Layer 5 of a small transformer language model trained on English Wikipedia (11 layers, counted from 0, width 128).
Take only the direct path to the model's output, skipping the later layers: a vector added to the residual stream pushes a token's score in proportion to its dot product with that token's output vector.

Output vectors of the tokens that the questions are about. A number n stands for (n - 500) times 0.0018.
"@": 485 362 370 670 765 615 559 888 480 485 527 644 394 722 347 319 483 323 435 379 388 648 612 581 594 490 384 712 436 129 431 451 385 355 560 595 649 655 401 184 549 634 504 459 410 482 558 486 443 496 639 500 364 460 308 636 456 417 417 352 545 524 689 461 532 546 365 553 485 656 508 391 359 381 378 516 640 546 406 316 341 270 548 699 273 422 485 435 509 513 656 516 622 564 612 524 492 587 764 745 544 393 536 313 473 311 355 208 641 810 576 378 556 685 476 483 765 580 631 399 496 405 524 528 328 826 486 454
"ber ": 511 333 342 590 231 436 398 391 270 432 561 516 544 446 342 405 559 464 407 301 241 605 717 531 423 504 407 598 744 418 465 409 624 360 300 556 587 473 292 437 622 556 577 507 677 478 546 422 519 426 697 493 539 554 488 474 656 600 532 356 451 615 412 696 440 389 273 313 685 359 501 627 420 226 589 678 397 261 396 576 452 394 745 558 718 659 444 469 987 690 909 420 613 543 437 338 454 846 592 658 628 414 474 500 375 580 753 343 585 620 262 622 606 573 492 200 595 268 780 659 328 335 586 566 229 616 677 218
"===": 725 490 138 464 686 569 506 512 656 567 699 306 658 461 379 494 418 620 461 506 446 278 430 635 577 509 454 252 434 266 342 202 303 323 742 708 522 472 638 463 520 337 587 246 346 791 615 709 570 537 681 652 594 508 431 608 385 635 442 472 440 450 659 724 681 404 644 582 330 480 433 664 665 567 643 177 537 639 551 526 432 310 648 442 512 385 543 376 371 764 580 616 510 571 430 455 627 553 888 592 538 452 597 541 458 781 371 334 337 455 640 675 545 418 467 441 390 367 246 291 433 412 546 512 273 546 210 350
"'": 323 535 522 413 644 483 548 474 395 677 546 427 839 412 491 457 463 624 692 420 608 715 774 597 612 541 565 325 419 364 582 354 281 529 573 429 395 232 505 668 493 300 508 407 508 511 558 650 629 516 554 628 627 314 474 468 658 571 557 377 279 382 573 545 633 519 599 455 426 820 488 710 307 533 435 545 658 294 582 364 379 539 580 287 696 416 379 511 464 370 542 375 472 382 441 469 533 510 599 307 500 482 659 581 523 394 604 511 458 879 335 485 628 358 534 239 404 500 284 393 460 559 434 527 293 646 602 573
"b": 485 478 501 433 371 234 519 615 501 491 387 318 618 364 684 444 351 707 719 563 540 576 657 347 568 423 333 381 596 441 330 598 537 610 344 389 554 335 324 535 600 398 461 570 604 588 425 594 501 466 674 334 567 379 495 531 513 661 710 399 387 589 476 540 465 447 428 324 523 155 467 666 639 111 472 498 538 381 593 685 552 361 501 609 681 539 431 515 613 581 511 344 826 511 467 434 654 530 501 480 439 548 331 495 451 447 659 569 718 421 546 549 615 372 596 469 320 374 529 487 633 648 613 506 530 487 616 341
"pr": 471 430 173 754 240 558 434 698 367 654 687 498 568 541 262 401 376 844 751 251 552 737 636 747 485 585 546 459 730 450 640 500 493 367 320 574 520 442 451 213 366 705 454 299 660 486 398 767 466 468 608 479 343 685 474 555 437 616 261 659 606 437 497 498 378 320 242 328 562 428 538 448 647 364 613 414 401 438 648 540 656 370 403 500 578 603 452 360 703 402 533 561 751 509 537 384 457 361 550 557 533 180 389 651 613 485 401 550 256 357 732 429 375 654 611 413 515 550 685 406 618 585 358 530 523 347 591 502
"from ": 692 599 455 588 421 449 462 181 466 342 571 494 351 518 694 409 533 451 592 237 536 493 352 657 685 570 624 470 644 523 248 484 745 405 539 526 584 452 537 491 610 627 388 410 410 574 652 622 323 620 555 442 419 623 343 334 544 481 605 626 501 436 399 594 476 627 196 497 417 356 747 528 650 585 549 407 460 520 502 640 501 663 501 675 734 451 578 619 804 322 468 346 673 591 438 330 623 523 364 682 474 477 259 571 407 522 348 442 662 581 391 314 590 219 537 421 975 311 490 339 584 166 385 478 397 757 387 262
"pro": 502 185 411 699 396 478 495 676 415 672 563 444 628 616 391 576 502 772 640 537 548 455 380 777 614 502 410 475 692 383 551 459 440 367 601 466 616 527 628 176 515 403 430 265 454 492 600 418 706 361 518 394 384 610 390 697 503 413 589 602 489 460 380 746 416 298 495 168 352 263 655 486 631 356 643 358 397 447 484 536 516 428 420 401 313 517 436 613 683 662 274 662 628 420 615 309 511 418 429 506 443 287 457 609 458 618 450 667 636 473 522 321 414 707 614 670 580 577 567 468 469 606 478 502 549 507 589 536
"ts ": 839 284 360 487 402 717 390 519 486 602 517 585 249 419 784 459 497 577 789 460 241 244 265 776 609 829 622 496 671 641 451 362 643 404 529 504 614 576 612 350 587 461 621 331 178 840 688 497 520 141 653 627 416 479 531 390 545 588 344 280 479 373 605 620 258 715 395 444 547 647 675 635 483 236 469 651 438 370 813 437 492 454 525 453 645 517 373 570 654 591 514 663 402 512 270 473 588 398 434 470 614 475 390 310 593 531 254 410 437 461 275 571 544 708 361 334 390 596 516 288 443 680 545 501 557 553 417 376
"m": 602 597 461 592 407 455 331 662 534 670 363 559 354 441 618 620 418 541 692 451 595 497 683 534 619 566 430 462 463 596 375 553 382 527 404 521 445 519 489 532 296 480 811 362 504 507 645 463 504 525 398 413 562 369 528 543 381 523 645 397 317 434 318 421 589 455 446 395 535 289 478 562 733 407 662 405 511 466 633 516 632 398 211 195 708 544 458 445 614 356 229 441 672 560 593 322 586 364 790 504 466 532 226 613 511 444 501 606 523 522 723 519 552 525 339 451 456 536 568 740 457 569 384 493 579 469 604 481
"were ": 393 695 621 509 544 452 222 572 517 463 270 831 550 457 267 434 582 541 343 274 488 622 482 630 459 775 768 242 618 531 509 478 495 307 495 465 743 747 50 418 473 406 530 489 490 643 553 442 456 599 689 655 630 950 359 564 407 200 262 768 520 228 341 423 250 482 645 577 261 514 630 352 600 143 531 661 675 586 449 662 518 572 390 534 538 542 597 597 595 673 352 186 620 745 721 460 621 450 352 723 500 184 510 532 675 353 430 432 643 589 652 505 229 686 644 239 952 350 244 359 251 352 372 501 455 745 547 327
".": 259 668 614 629 652 571 526 407 664 673 570 471 674 515 640 364 453 199 515 422 520 610 495 320 395 515 316 346 330 543 486 529 388 536 498 453 372 677 589 628 560 456 551 525 399 501 638 574 476 355 563 545 672 592 496 574 632 496 583 501 351 625 592 383 635 509 517 251 453 556 434 549 489 400 413 457 459 381 760 600 504 637 479 535 443 557 331 462 508 431 605 444 492 372 514 623 367 545 492 355 566 543 444 525 613 559 519 720 367 525 583 505 377 276 576 406 450 599 319 556 433 528 659 517 425 403 445 326
"$": 471 288 385 418 605 306 591 630 448 614 565 464 881 565 294 314 633 433 429 360 475 601 233 534 447 634 707 585 574 554 459 535 304 404 402 879 417 530 665 250 415 527 280 539 346 483 741 565 440 349 515 468 560 866 426 650 585 648 442 552 533 537 544 706 516 597 474 125 216 721 498 450 702 396 487 241 692 607 660 358 584 518 415 547 383 666 409 712 521 502 499 494 432 572 385 257 300 678 594 372 501 558 416 484 431 568 459 474 395 863 588 448 339 461 491 373 637 521 298 389 348 558 552 473 336 734 596 532
"on ": 659 469 559 604 544 328 442 535 560 462 656 575 183 393 425 360 592 381 550 583 452 733 452 582 491 721 805 314 392 118 400 394 650 497 480 573 554 431 589 642 713 379 161 350 501 710 539 377 508 639 478 505 622 497 507 203 597 537 502 376 459 558 536 623 543 398 329 406 497 262 681 415 538 563 480 574 587 493 431 753 299 571 372 423 575 593 505 591 559 432 383 514 350 402 412 528 600 570 452 754 434 297 429 548 420 400 552 794 797 378 515 815 365 349 528 399 585 413 454 691 548 399 547 461 377 691 581 388
"ag": 650 548 354 620 380 190 500 520 632 471 706 379 431 596 575 512 581 735 475 164 524 294 548 264 619 473 516 352 409 577 700 406 381 583 618 556 545 649 280 524 415 484 451 500 639 437 565 565 490 744 549 320 356 522 521 691 509 664 167 421 443 542 657 457 362 481 276 372 327 338 688 643 323 702 352 551 598 583 611 452 504 134 435 482 724 673 583 530 513 410 434 774 335 454 399 400 462 518 464 532 467 460 459 698 423 679 339 525 465 390 424 566 657 605 720 538 489 493 427 690 606 216 600 527 527 626 500 522
"ic": 397 554 643 420 329 413 522 554 503 624 302 830 563 457 754 581 576 675 313 384 452 452 532 503 619 391 479 641 394 501 474 414 460 304 546 580 318 615 498 383 474 331 317 628 647 448 456 676 346 264 452 638 472 528 547 386 551 356 547 387 484 525 424 375 632 327 309 823 345 429 566 536 296 549 599 519 503 503 627 678 492 418 571 646 590 608 470 437 477 538 381 798 474 430 503 664 336 521 788 734 543 172 625 546 329 576 205 409 591 408 386 435 617 279 704 695 339 475 507 667 445 434 492 548 634 558 657 399

Output weights of attention head 3. The head adds the sum of these rows, row i times number i of z. A number n stands for (n - 500) times 0.00048.
o0: 580 375 571 440 439 636 607 419 590 594 646 631 402 447 430 440 543 553 474 573 489 636 413 574 476 505 709 402 323 272 471 671 660 514 607 623 473 626 744 342 438 576 469 419 237 469 598 510 490 539 431 473 628 194 491 505 631 530 525 524 630 554 649 660 517 437 592 407 412 572 611 713 465 470 477 413 435 525 503 410 626 437 584 523 391 489 399 508 390 626 458 577 410 441 480 585 325 566 378 511 440 357 613 458 443 531 462 359 376 492 513 378 571 592 471 361 347 248 582 328 508 568 339 414 436 578 626 565
o1: 584 614 536 580 701 650 623 567 676 486 464 489 505 358 734 703 514 618 499 594 278 568 324 444 597 584 411 563 763 565 545 306 274 671 523 489 485 396 638 246 500 565 541 521 426 188 434 465 501 362 459 540 335 503 669 713 496 524 493 510 516 448 453 350 469 528 586 426 349 345 440 726 333 487 632 666 514 629 564 401 520 381 483 515 529 406 413 631 492 486 414 245 345 742 596 453 573 525 510 469 338 611 502 787 116 541 631 306 479 391 597 631 661 561 566 533 662 437 522 558 496 301 454 439 577 406 392 392
o2: 700 537 548 523 564 215 625 468 238 331 601 414 524 651 517 553 444 254 507 551 368 482 611 568 316 592 292 506 293 639 510 537 350 243 502 476 400 227 430 616 489 484 575 653 378 499 524 614 254 513 346 603 460 542 557 515 499 434 486 621 425 523 463 528 353 741 464 663 773 469 556 688 399 439 428 503 541 463 421 333 577 318 458 663 759 423 618 544 518 498 685 492 636 535 429 237 552 615 495 659 474 557 531 488 406 625 620 444 654 581 472 503 467 397 440 441 448 601 398 285 296 689 721 518 553 567 707 616
o3: 476 359 505 753 675 559 642 439 434 745 390 647 359 522 660 494 514 472 401 525 540 519 713 625 527 397 652 654 447 566 461 572 470 503 556 480 482 526 458 534 518 609 531 365 378 477 465 543 657 525 479 617 590 375 785 417 574 402 485 706 428 497 657 522 504 756 402 526 684 550 496 510 464 597 499 392 493 517 607 532 461 423 266 475 290 197 443 383 578 549 526 454 249 564 184 427 748 453 372 395 521 649 422 548 357 321 488 825 457 338 402 254 627 368 470 427 523 418 511 401 554 462 626 272 651 453 474 313
o4: 259 559 525 487 399 561 418 546 610 407 415 484 280 417 396 501 402 624 570 452 601 602 561 555 450 557 526 385 294 483 668 336 430 512 383 517 558 569 655 473 638 429 572 464 554 407 646 432 275 513 803 691 449 490 461 367 523 539 596 572 466 412 425 429 542 302 455 510 547 525 486 563 558 491 459 498 306 467 713 762 544 509 518 542 428 501 600 419 531 468 534 451 665 570 530 582 450 648 447 514 341 630 511 340 530 687 340 513 652 430 413 441 607 382 432 534 659 316 541 501 533 617 670 343 804 587 466 407
o5: 464 519 264 461 442 480 469 552 262 459 419 428 580 650 512 346 524 509 572 442 659 411 457 468 623 644 415 642 375 362 633 196 643 492 448 501 465 610 579 389 616 580 467 530 499 658 658 384 391 389 473 419 467 497 575 463 468 234 414 432 382 777 242 510 613 618 466 653 619 294 614 910 422 402 523 209 425 456 434 465 448 430 407 949 466 457 288 565 608 520 603 472 725 292 474 461 512 602 650 551 536 699 450 406 369 628 403 656 380 512 499 663 306 410 645 510 616 687 349 477 386 530 519 523 389 567 612 675
o6: 598 425 432 441 742 355 462 343 286 569 576 689 649 449 479 413 423 517 594 456 324 428 404 646 569 470 514 550 597 449 409 506 433 520 453 460 495 580 656 604 570 489 412 623 600 324 480 483 243 468 606 498 540 608 391 440 357 595 616 454 744 445 393 595 199 472 425 817 411 390 294 416 584 430 592 480 561 418 405 466 599 427 603 477 504 453 585 593 584 395 446 410 542 493 675 689 358 701 451 355 684 396 600 790 285 675 455 257 431 505 366 731 293 607 599 400 589 369 260 530 596 396 460 781 396 619 432 690
o7: 573 519 575 593 589 671 445 622 561 394 280 693 533 332 532 506 512 559 527 473 410 432 461 505 489 370 410 322 505 606 455 624 346 562 552 551 521 327 503 579 643 490 647 779 375 537 535 558 542 442 487 650 424 413 492 655 541 462 604 319 445 309 533 328 540 638 514 542 599 560 442 393 519 559 475 679 483 596 257 408 455 446 552 640 422 535 520 534 465 662 411 589 481 545 410 433 546 569 485 475 575 423 374 288 431 554 498 440 565 389 579 453 579 413 572 523 590 501 554 584 643 841 404 366 282 581 454 427
o8: 469 453 673 576 656 761 299 676 491 328 505 556 391 435 657 670 575 569 632 680 686 488 474 478 393 393 486 561 375 261 563 514 492 565 570 382 467 502 452 551 527 445 637 444 679 413 342 615 348 424 593 419 469 365 535 466 562 535 385 445 333 546 598 662 402 627 322 297 498 591 729 262 404 608 473 507 554 390 504 470 348 490 567 532 486 351 627 658 568 453 549 485 690 625 499 572 374 660 508 242 662 322 393 437 521 624 522 674 363 343 511 573 467 537 469 599 558 475 599 409 616 535 435 309 484 521 231 657
o9: 650 550 667 542 523 477 295 629 649 638 582 352 637 449 536 445 488 540 424 474 563 424 369 658 491 464 504 529 326 385 330 447 515 623 543 453 394 573 262 464 538 675 391 245 430 317 420 453 379 552 606 488 327 402 563 396 506 363 576 384 580 509 523 721 432 278 370 554 609 381 408 476 373 573 625 513 579 463 591 626 420 563 265 562 564 429 397 558 631 492 434 697 540 483 563 420 575 545 341 574 515 587 601 584 720 647 559 468 454 339 472 607 556 722 453 747 351 489 485 480 590 655 545 372 520 326 409 275
o10: 539 614 386 563 376 585 389 392 630 386 543 379 808 704 538 459 377 557 547 548 669 606 542 741 466 482 676 327 610 512 421 492 631 471 520 332 677 513 461 579 498 330 653 468 634 703 442 554 907 708 334 350 371 311 264 295 565 706 359 644 424 513 481 366 523 669 314 554 456 396 602 469 493 635 382 502 588 474 352 459 429 442 439 495 317 497 241 346 476 609 398 804 406 545 566 372 668 432 571 432 546 485 531 389 530 406 530 382 276 520 507 587 514 476 524 594 582 473 428 566 619 679 408 404 394 555 545 565
o11: 515 529 374 422 393 352 493 481 554 832 416 431 564 536 479 610 425 412 564 488 461 425 674 375 720 530 637 376 557 716 513 554 400 601 394 566 459 402 674 465 509 455 432 494 521 601 367 588 325 365 698 527 389 644 604 528 404 520 463 668 553 679 394 448 533 536 522 432 523 602 600 494 375 570 445 726 455 472 460 683 507 450 298 643 665 518 341 395 455 684 461 579 468 463 514 400 480 342 566 590 585 599 367 628 318 454 361 452 578 509 541 568 413 418 475 456 555 369 386 529 494 447 395 334 543 632 380 429
o12: 473 386 591 349 509 453 618 474 367 500 435 390 447 646 302 777 492 502 674 317 459 496 407 299 398 518 345 636 301 594 664 519 769 410 582 691 582 579 467 583 596 226 460 647 429 581 625 497 523 628 499 386 754 371 580 431 460 413 445 522 565 624 446 418 571 508 714 251 344 413 243 451 567 600 414 504 428 511 437 320 425 536 514 474 562 542 394 540 366 606 654 394 561 626 463 445 439 616 442 532 688 568 401 485 547 537 611 482 454 457 694 399 348 469 691 537 323 424 511 719 251 508 292 437 435 440 603 612
o13: 561 361 555 452 606 402 391 393 730 575 517 377 621 670 477 533 447 381 636 672 324 492 237 403 473 518 323 455 475 589 482 534 585 636 736 511 353 296 536 580 439 481 387 595 697 312 565 596 750 431 495 588 606 698 486 370 617 519 830 352 371 421 613 505 505 597 385 506 501 577 328 421 322 322 393 577 643 687 445 537 311 361 493 421 375 631 540 689 669 398 503 462 511 604 422 408 487 463 575 604 401 396 338 370 645 508 202 624 565 460 641 396 316 599 558 526 523 441 414 796 420 566 378 711 527 591 316 464
o14: 533 460 403 408 471 435 431 325 676 342 507 487 343 632 534 588 592 433 617 694 391 516 506 491 461 379 502 594 629 698 562 632 444 566 468 520 439 659 811 616 443 306 632 563 642 411 365 473 379 306 399 453 451 501 507 448 588 435 308 159 341 453 228 565 477 636 538 673 498 532 702 479 572 478 600 485 545 640 451 337 555 717 560 530 542 624 482 287 398 489 539 625 775 320 515 441 557 253 363 592 659 441 242 667 290 420 361 519 357 367 655 524 520 460 457 512 497 589 483 474 576 245 767 611 543 624 516 735
o15: 595 634 375 435 475 519 418 402 776 609 325 554 326 593 360 543 372 397 215 484 532 428 358 425 708 547 503 793 499 504 332 296 339 321 571 618 166 407 562 419 411 423 627 489 543 482 480 453 668 593 418 453 444 478 349 399 729 358 542 468 576 414 509 393 641 282 565 723 488 506 380 650 292 760 467 452 555 503 517 399 441 191 427 476 625 525 506 495 487 629 436 369 525 763 467 742 609 577 448 556 379 634 592 512 494 526 644 555 404 637 453 655 495 718 635 531 459 513 641 580 596 668 485 622 388 474 392 431
o16: 356 498 711 503 382 392 410 601 520 450 490 517 411 489 654 546 390 456 587 588 726 355 661 639 402 606 392 478 532 465 573 465 521 416 495 548 573 727 483 351 315 498 463 352 259 374 422 629 457 479 550 473 520 474 456 559 327 673 543 603 458 503 481 479 503 398 425 221 571 602 447 435 577 408 796 577 432 719 409 546 460 556 648 750 287 344 382 566 648 532 264 266 511 710 510 480 338 493 344 664 618 535 339 238 583 386 631 392 618 713 707 606 589 633 287 709 657 390 649 514 554 432 464 746 367 468 361 362
o17: 390 534 539 467 587 551 571 533 532 571 516 408 440 345 619 597 483 454 401 500 579 423 504 571 455 633 339 461 435 567 372 536 601 537 511 399 300 478 716 302 613 503 720 399 485 504 462 435 534 432 596 343 590 558 386 663 360 643 329 455 439 754 729 392 538 686 694 539 439 348 759 487 479 384 509 582 648 543 640 599 441 322 465 604 391 486 478 398 446 356 387 631 458 567 405 519 317 437 605 664 399 560 705 418 608 437 492 295 681 688 857 402 451 252 589 400 628 468 301 523 490 338 398 532 456 451 443 432
o18: 291 545 729 518 513 492 493 522 291 376 360 429 510 562 629 409 559 547 331 449 597 556 576 421 485 575 553 677 246 571 425 413 449 492 620 280 659 455 582 505 695 706 571 466 557 642 372 540 387 590 538 511 578 306 352 505 358 530 509 729 424 658 725 569 516 493 538 484 525 426 548 509 528 517 498 519 427 353 594 460 360 433 648 248 420 507 549 546 453 311 530 455 348 521 492 505 431 621 582 547 256 397 450 437 539 477 657 538 383 535 549 436 743 296 599 546 485 452 465 486 540 436 574 613 304 627 532 419
o19: 518 549 715 530 464 499 404 509 512 673 511 475 396 321 590 600 628 302 674 408 396 439 705 383 272 256 640 504 388 628 344 409 373 420 556 576 588 557 557 525 586 406 579 367 505 478 357 502 427 516 700 635 470 458 570 601 756 334 480 412 362 645 375 537 397 476 362 465 750 518 541 455 608 430 368 408 378 341 497 623 568 675 548 446 468 543 703 399 566 402 558 540 434 373 590 413 416 341 622 529 644 180 613 467 606 400 785 395 699 481 538 427 511 507 449 499 646 446 581 420 488 535 726 582 559 433 481 461
o20: 487 278 418 336 344 476 609 636 441 564 459 574 528 374 569 477 570 365 459 671 441 574 538 353 393 543 547 390 545 541 576 480 484 378 571 587 419 516 258 552 408 348 337 461 416 377 455 557 331 432 489 383 650 639 429 640 523 488 503 463 392 533 343 453 511 486 523 533 338 537 521 609 316 511 682 540 531 526 571 677 522 462 766 543 384 474 451 606 499 487 457 559 514 702 570 484 775 272 473 444 566 371 510 423 361 546 570 693 709 442 577 485 651 703 495 577 536 356 370 647 352 489 601 481 584 478 697 751
o21: 460 620 695 456 417 613 626 473 345 525 699 353 610 671 238 283 363 472 430 308 592 476 722 445 440 459 566 461 536 548 668 611 578 490 560 400 390 488 715 599 434 452 224 264 528 444 442 476 515 401 219 729 559 409 475 440 236 293 402 620 453 451 431 634 575 518 520 366 629 550 408 450 450 481 509 525 389 402 355 563 560 686 560 778 351 337 513 628 570 315 461 476 588 351 339 509 485 541 611 807 460 552 543 745 390 566 443 702 537 488 310 609 501 705 449 476 339 411 607 424 673 580 581 608 443 530 501 684
o22: 362 554 555 719 399 577 490 719 558 440 412 512 472 669 552 488 434 452 608 616 452 385 320 314 513 468 556 495 478 295 613 575 450 701 414 430 714 632 593 471 603 641 325 445 500 388 391 544 415 424 507 515 314 413 743 358 472 500 531 590 800 526 383 442 534 349 377 624 532 478 350 596 557 369 408 541 485 439 686 479 567 683 286 536 504 236 300 489 625 286 490 620 695 519 596 512 649 416 653 577 527 357 442 609 438 325 298 572 604 580 497 563 526 622 689 425 405 662 509 294 467 307 424 287 524 616 450 625
o23: 637 593 576 398 556 534 585 463 649 616 417 556 323 554 674 374 257 396 557 293 503 633 558 516 551 433 439 388 530 358 564 367 472 529 391 347 543 389 566 329 636 478 512 546 474 401 245 589 247 355 537 383 401 660 547 724 536 491 535 569 480 552 579 457 585 572 323 358 541 617 399 432 289 691 752 472 888 357 424 454 765 391 555 397 680 656 689 406 525 392 336 610 380 657 525 469 563 658 635 435 430 716 472 300 717 303 370 477 529 610 524 570 363 461 482 415 641 434 580 297 414 610 458 460 701 467 456 513
o24: 728 656 382 551 487 600 559 644 478 473 581 548 630 558 450 432 762 392 646 428 410 442 484 429 477 549 383 376 516 534 655 497 335 456 497 582 472 414 353 521 592 596 474 713 470 701 379 398 455 495 457 628 608 523 459 564 249 364 242 258 335 394 633 274 436 608 546 324 515 469 558 548 453 473 550 528 619 465 365 603 617 287 660 432 525 329 495 507 557 549 466 587 530 618 333 388 349 384 698 535 573 496 531 475 647 722 484 483 292 486 553 421 592 618 528 538 504 576 570 516 460 545 588 285 377 493 419 500
o25: 587 522 531 384 536 296 562 639 582 609 578 544 513 513 532 707 334 457 403 317 599 401 615 535 884 676 674 495 483 721 477 501 292 303 525 478 528 502 566 313 486 458 542 474 484 321 378 482 492 493 428 433 589 616 375 377 376 654 779 456 527 445 493 499 453 405 704 474 696 467 467 589 392 515 555 621 517 607 482 453 419 700 427 500 593 490 442 454 441 538 578 348 456 588 376 472 869 578 557 311 493 489 452 631 643 572 299 497 387 390 265 496 444 312 627 300 562 650 507 435 520 387 520 675 666 430 281 454
o26: 443 505 263 576 525 596 458 442 381 594 330 620 583 514 481 560 721 470 643 463 409 310 698 443 378 584 426 416 427 547 280 467 541 393 518 505 359 453 418 487 659 631 568 482 317 366 255 483 720 511 440 640 496 590 684 544 736 453 392 590 720 312 508 510 581 573 403 370 360 440 481 531 417 470 403 535 545 516 568 583 516 406 777 655 542 735 557 508 498 496 503 534 542 443 406 579 511 391 409 448 281 522 522 412 668 711 609 541 528 506 561 462 491 548 699 358 579 553 427 288 483 516 720 442 286 410 418 404
o27: 718 472 662 433 515 745 415 684 549 554 534 749 446 443 589 506 455 574 557 290 555 425 220 570 565 511 607 576 605 406 357 390 516 492 541 573 469 447 425 477 615 484 412 685 212 386 603 565 452 570 414 427 491 302 474 645 467 693 322 438 331 401 515 647 610 537 371 544 468 451 555 458 362 539 465 574 604 587 598 757 434 443 634 421 648 487 306 444 471 681 526 571 746 292 586 543 405 513 726 527 380 526 445 432 378 562 521 304 677 609 234 520 541 460 554 415 360 453 458 437 525 400 612 362 603 352 651 418
o28: 573 410 352 456 683 665 554 345 551 697 413 455 579 604 462 523 523 376 578 271 376 428 496 559 329 449 525 420 492 489 439 523 554 418 694 300 708 731 450 619 409 417 777 729 697 488 496 334 335 423 427 231 578 574 376 594 497 602 403 478 378 503 548 597 388 387 611 515 685 477 461 603 451 430 427 609 433 684 520 503 884 380 650 378 437 493 423 491 578 571 608 437 416 609 426 479 492 512 707 471 515 400 490 464 516 685 285 712 633 576 293 468 514 447 386 462 310 457 568 494 447 552 798 484 456 484 417 403
o29: 302 483 614 431 552 438 389 495 614 445 566 359 677 563 329 277 478 436 528 315 540 804 658 516 594 289 522 521 420 439 524 221 515 592 509 636 467 587 641 388 634 425 280 486 533 649 660 618 474 477 414 271 438 434 497 361 521 608 462 474 637 310 358 465 542 460 300 626 548 362 655 381 352 706 609 575 336 534 458 452 506 531 505 373 589 319 526 497 493 588 407 519 627 466 453 712 502 561 711 523 699 495 432 436 537 448 280 472 547 733 528 515 444 477 419 460 545 559 532 609 577 658 593 302 720 550 457 480
o30: 431 642 398 559 362 600 610 295 249 388 381 289 454 456 426 591 419 622 603 501 631 291 338 437 542 407 422 662 536 392 614 352 428 724 592 418 544 588 429 470 585 648 717 538 411 455 412 307 491 654 459 361 594 629 485 509 549 423 539 310 567 575 398 675 395 471 512 526 570 798 386 572 436 576 423 348 653 596 611 369 479 379 427 521 396 718 629 551 402 363 359 297 667 610 353 434 332 538 565 475 421 714 447 565 465 421 676 511 610 482 457 611 552 723 426 575 621 430 657 391 322 566 331 432 643 568 629 483
o31: 456 294 421 527 481 549 457 625 284 363 567 830 368 566 501 530 477 556 502 508 514 476 533 474 484 212 412 480 506 580 630 657 575 718 607 519 577 445 418 577 546 433 599 537 531 458 682 562 577 537 478 247 442 395 160 512 495 583 395 375 362 448 397 465 479 528 382 479 460 445 746 406 690 395 606 547 434 483 524 480 389 291 581 448 541 404 599 586 350 472 598 395 693 468 224 972 391 568 345 353 712 571 496 553 479 581 692 471 503 536 526 593 535 391 435 624 474 589 549 400 335 415 346 609 455 590 515 521

Each question shows a token from some text and the vector z that the head gathered there. A number n stands for (n - 500) times 0.009.

"e": 575 538 487 430 399 680 393 486 503 513 464 576 391 492 535 470 533 659 636 480 513 604 481 483 504 439 577 477 399 547 429 662
Which of these tokens does it push up most? "@"

"as": 584 495 404 557 424 600 411 385 493 499 497 642 473 565 533 428 642 632 576 471 635 422 451 273 505 512 487 613 477 544 456 560
Which of these tokens does it push up most? "pro"

"ard": 730 471 621 675 316 376 310 392 489 394 407 652 567 453 445 476 389 405 707 463 543 364 497 571 368 655 571 598 376 705 599 640
Which two tokens does it push up most, strongest first? "'", "$"

"ul": 540 456 370 564 323 707 317 448 529 526 415 783 408 487 454 345 443 533 311 458 393 608 486 665 452 413 553 473 337 567 373 492
Which of these tokens does it push up most? "pr"

"v": 528 478 474 550 439 583 372 384 429 533 528 723 528 465 530 426 500 572 639 593 559 404 444 473 505 503 566 530 461 598 506 619
Which of these tokens does it push up most? "ag"

"av": 601 660 398 612 429 464 294 511 537 375 447 751 449 450 556 439 569 533 575 490 493 505 575 355 465 592 358 471 554 505 549 480
Which of these tokens does it push down most? "ber "

". ": 493 539 467 461 482 655 419 491 549 596 410 664 449 533 483 397 462 575 679 545 496 404 459 461 439 410 518 623 445 528 527 606
Which three tokens does it push up most, strongest first? "b", "ic", "from "

"e ": 617 520 405 530 457 603 375 423 482 612 517 616 526 629 444 506 615 536 773 463 628 561 513 470 513 445 600 482 400 650 335 565
Which of these tokens does it push down most? "ts "

"ap": 574 733 448 567 444 541 292 551 577 413 366 742 443 509 518 456 596 558 620 489 531 513 560 357 452 643 421 483 465 466 540 451
Which of these tokens does it push up most? "m"

"f": 613 585 448 506 514 526 444 456 351 599 531 668 372 476 419 580 550 491 632 435 544 466 533 470 535 509 641 460 494 515 312 558
Which of these tokens does it push up most? "==="

"w": 564 595 355 543 437 523 338 409 396 515 461 707 403 446 521 521 437 558 625 536 573 397 452 398 383 377 542 573 468 591 577 537
Which three tokens does it push up most, strongest first? "ic", "ag", "on "

"\n": 596 489 485 554 480 651 354 382 444 617 454 697 463 441 449 429 538 568 622 552 557 493 461 381 475 447 589 529 439 617 424 547
Which of these tokens does it push down most? "were "

"el": 563 520 394 464 338 411 463 481 596 421 660 697 473 599 502 306 576 653 805 493 701 463 250 433 369 505 689 492 453 565 393 491
Which of these tokens does it push up most? "'"

"al ": 461 544 519 445 400 638 385 287 543 573 451 663 510 566 462 523 510 560 610 489 589 454 437 581 542 607 614 487 456 606 506 474
Which of these tokens does it push up most? "ag"

"r": 672 539 408 563 442 574 450 350 439 576 509 599 383 559 605 435 497 472 649 634 484 321 514 447 454 487 553 575 441 475 533 574
Which of these tokens does it push up most? "ts "

"l": 555 455 443 504 335 590 508 421 391 529 418 658 516 467 498 399 515 650 564 576 508 490 433 410 355 521 549 622 513 464 522 648
Which of these tokens does it push down most? "pr"

"on ": 649 507 552 579 519 517 352 470 431 588 429 673 433 577 515 355 549 518 677 613 561 410 487 515 506 424 572 653 447 514 495 450
Which of these tokens does it push up most? "ts "

"on": 555 488 430 516 514 621 483 318 391 543 480 627 491 548 598 425 581 492 526 589 523 459 449 360 449 429 543 564 599 610 563 688
Which three tokens does it push up most, strongest first? "ber ", "pro", "from "

"(": 578 583 495 568 406 600 452 487 435 511 413 652 375 649 561 279 491 535 587 575 588 417 411 354 458 367 515 472 471 610 412 586
Which of these tokens does it push up most? "on "

".": 537 609 496 514 478 671 447 377 419 515 429 695 542 524 460 345 502 603 527 590 532 499 484 428 401 483 458 559 456 502 431 600
Which of these tokens does it push down most? "@"

"y": 505 560 455 471 482 526 384 394 496 467 491 621 468 512 494 339 614 597 583 595 553 517 447 449 370 393 704 502 570 493 458 533
Which of these tokens does it push down most? "==="

"al": 460 484 457 589 433 346 445 434 437 444 373 804 426 527 466 381 637 570 484 582 608 445 576 488 489 426 530 653 507 589 535 549
Which of these tokens does it push up most? "were "

"h": 631 549 544 542 492 698 437 454 418 595 371 770 367 508 329 483 575 739 768 605 534 484 396 533 508 469 422 547 375 517 516 642
Which two tokens does it push up most, strongest first? "@", "from "

"k": 543 472 498 535 549 733 440 333 502 552 472 660 449 501 469 254 427 595 545 551 584 518 586 376 505 345 470 621 403 583 349 545
Which of these tokens does it push up most? "on "

"i": 542 474 391 540 486 613 482 376 471 578 524 615 488 604 492 550 661 585 623 547 627 473 525 407 549 464 617 606 390 621 438 509
Which of these tokens does it push down most? "'"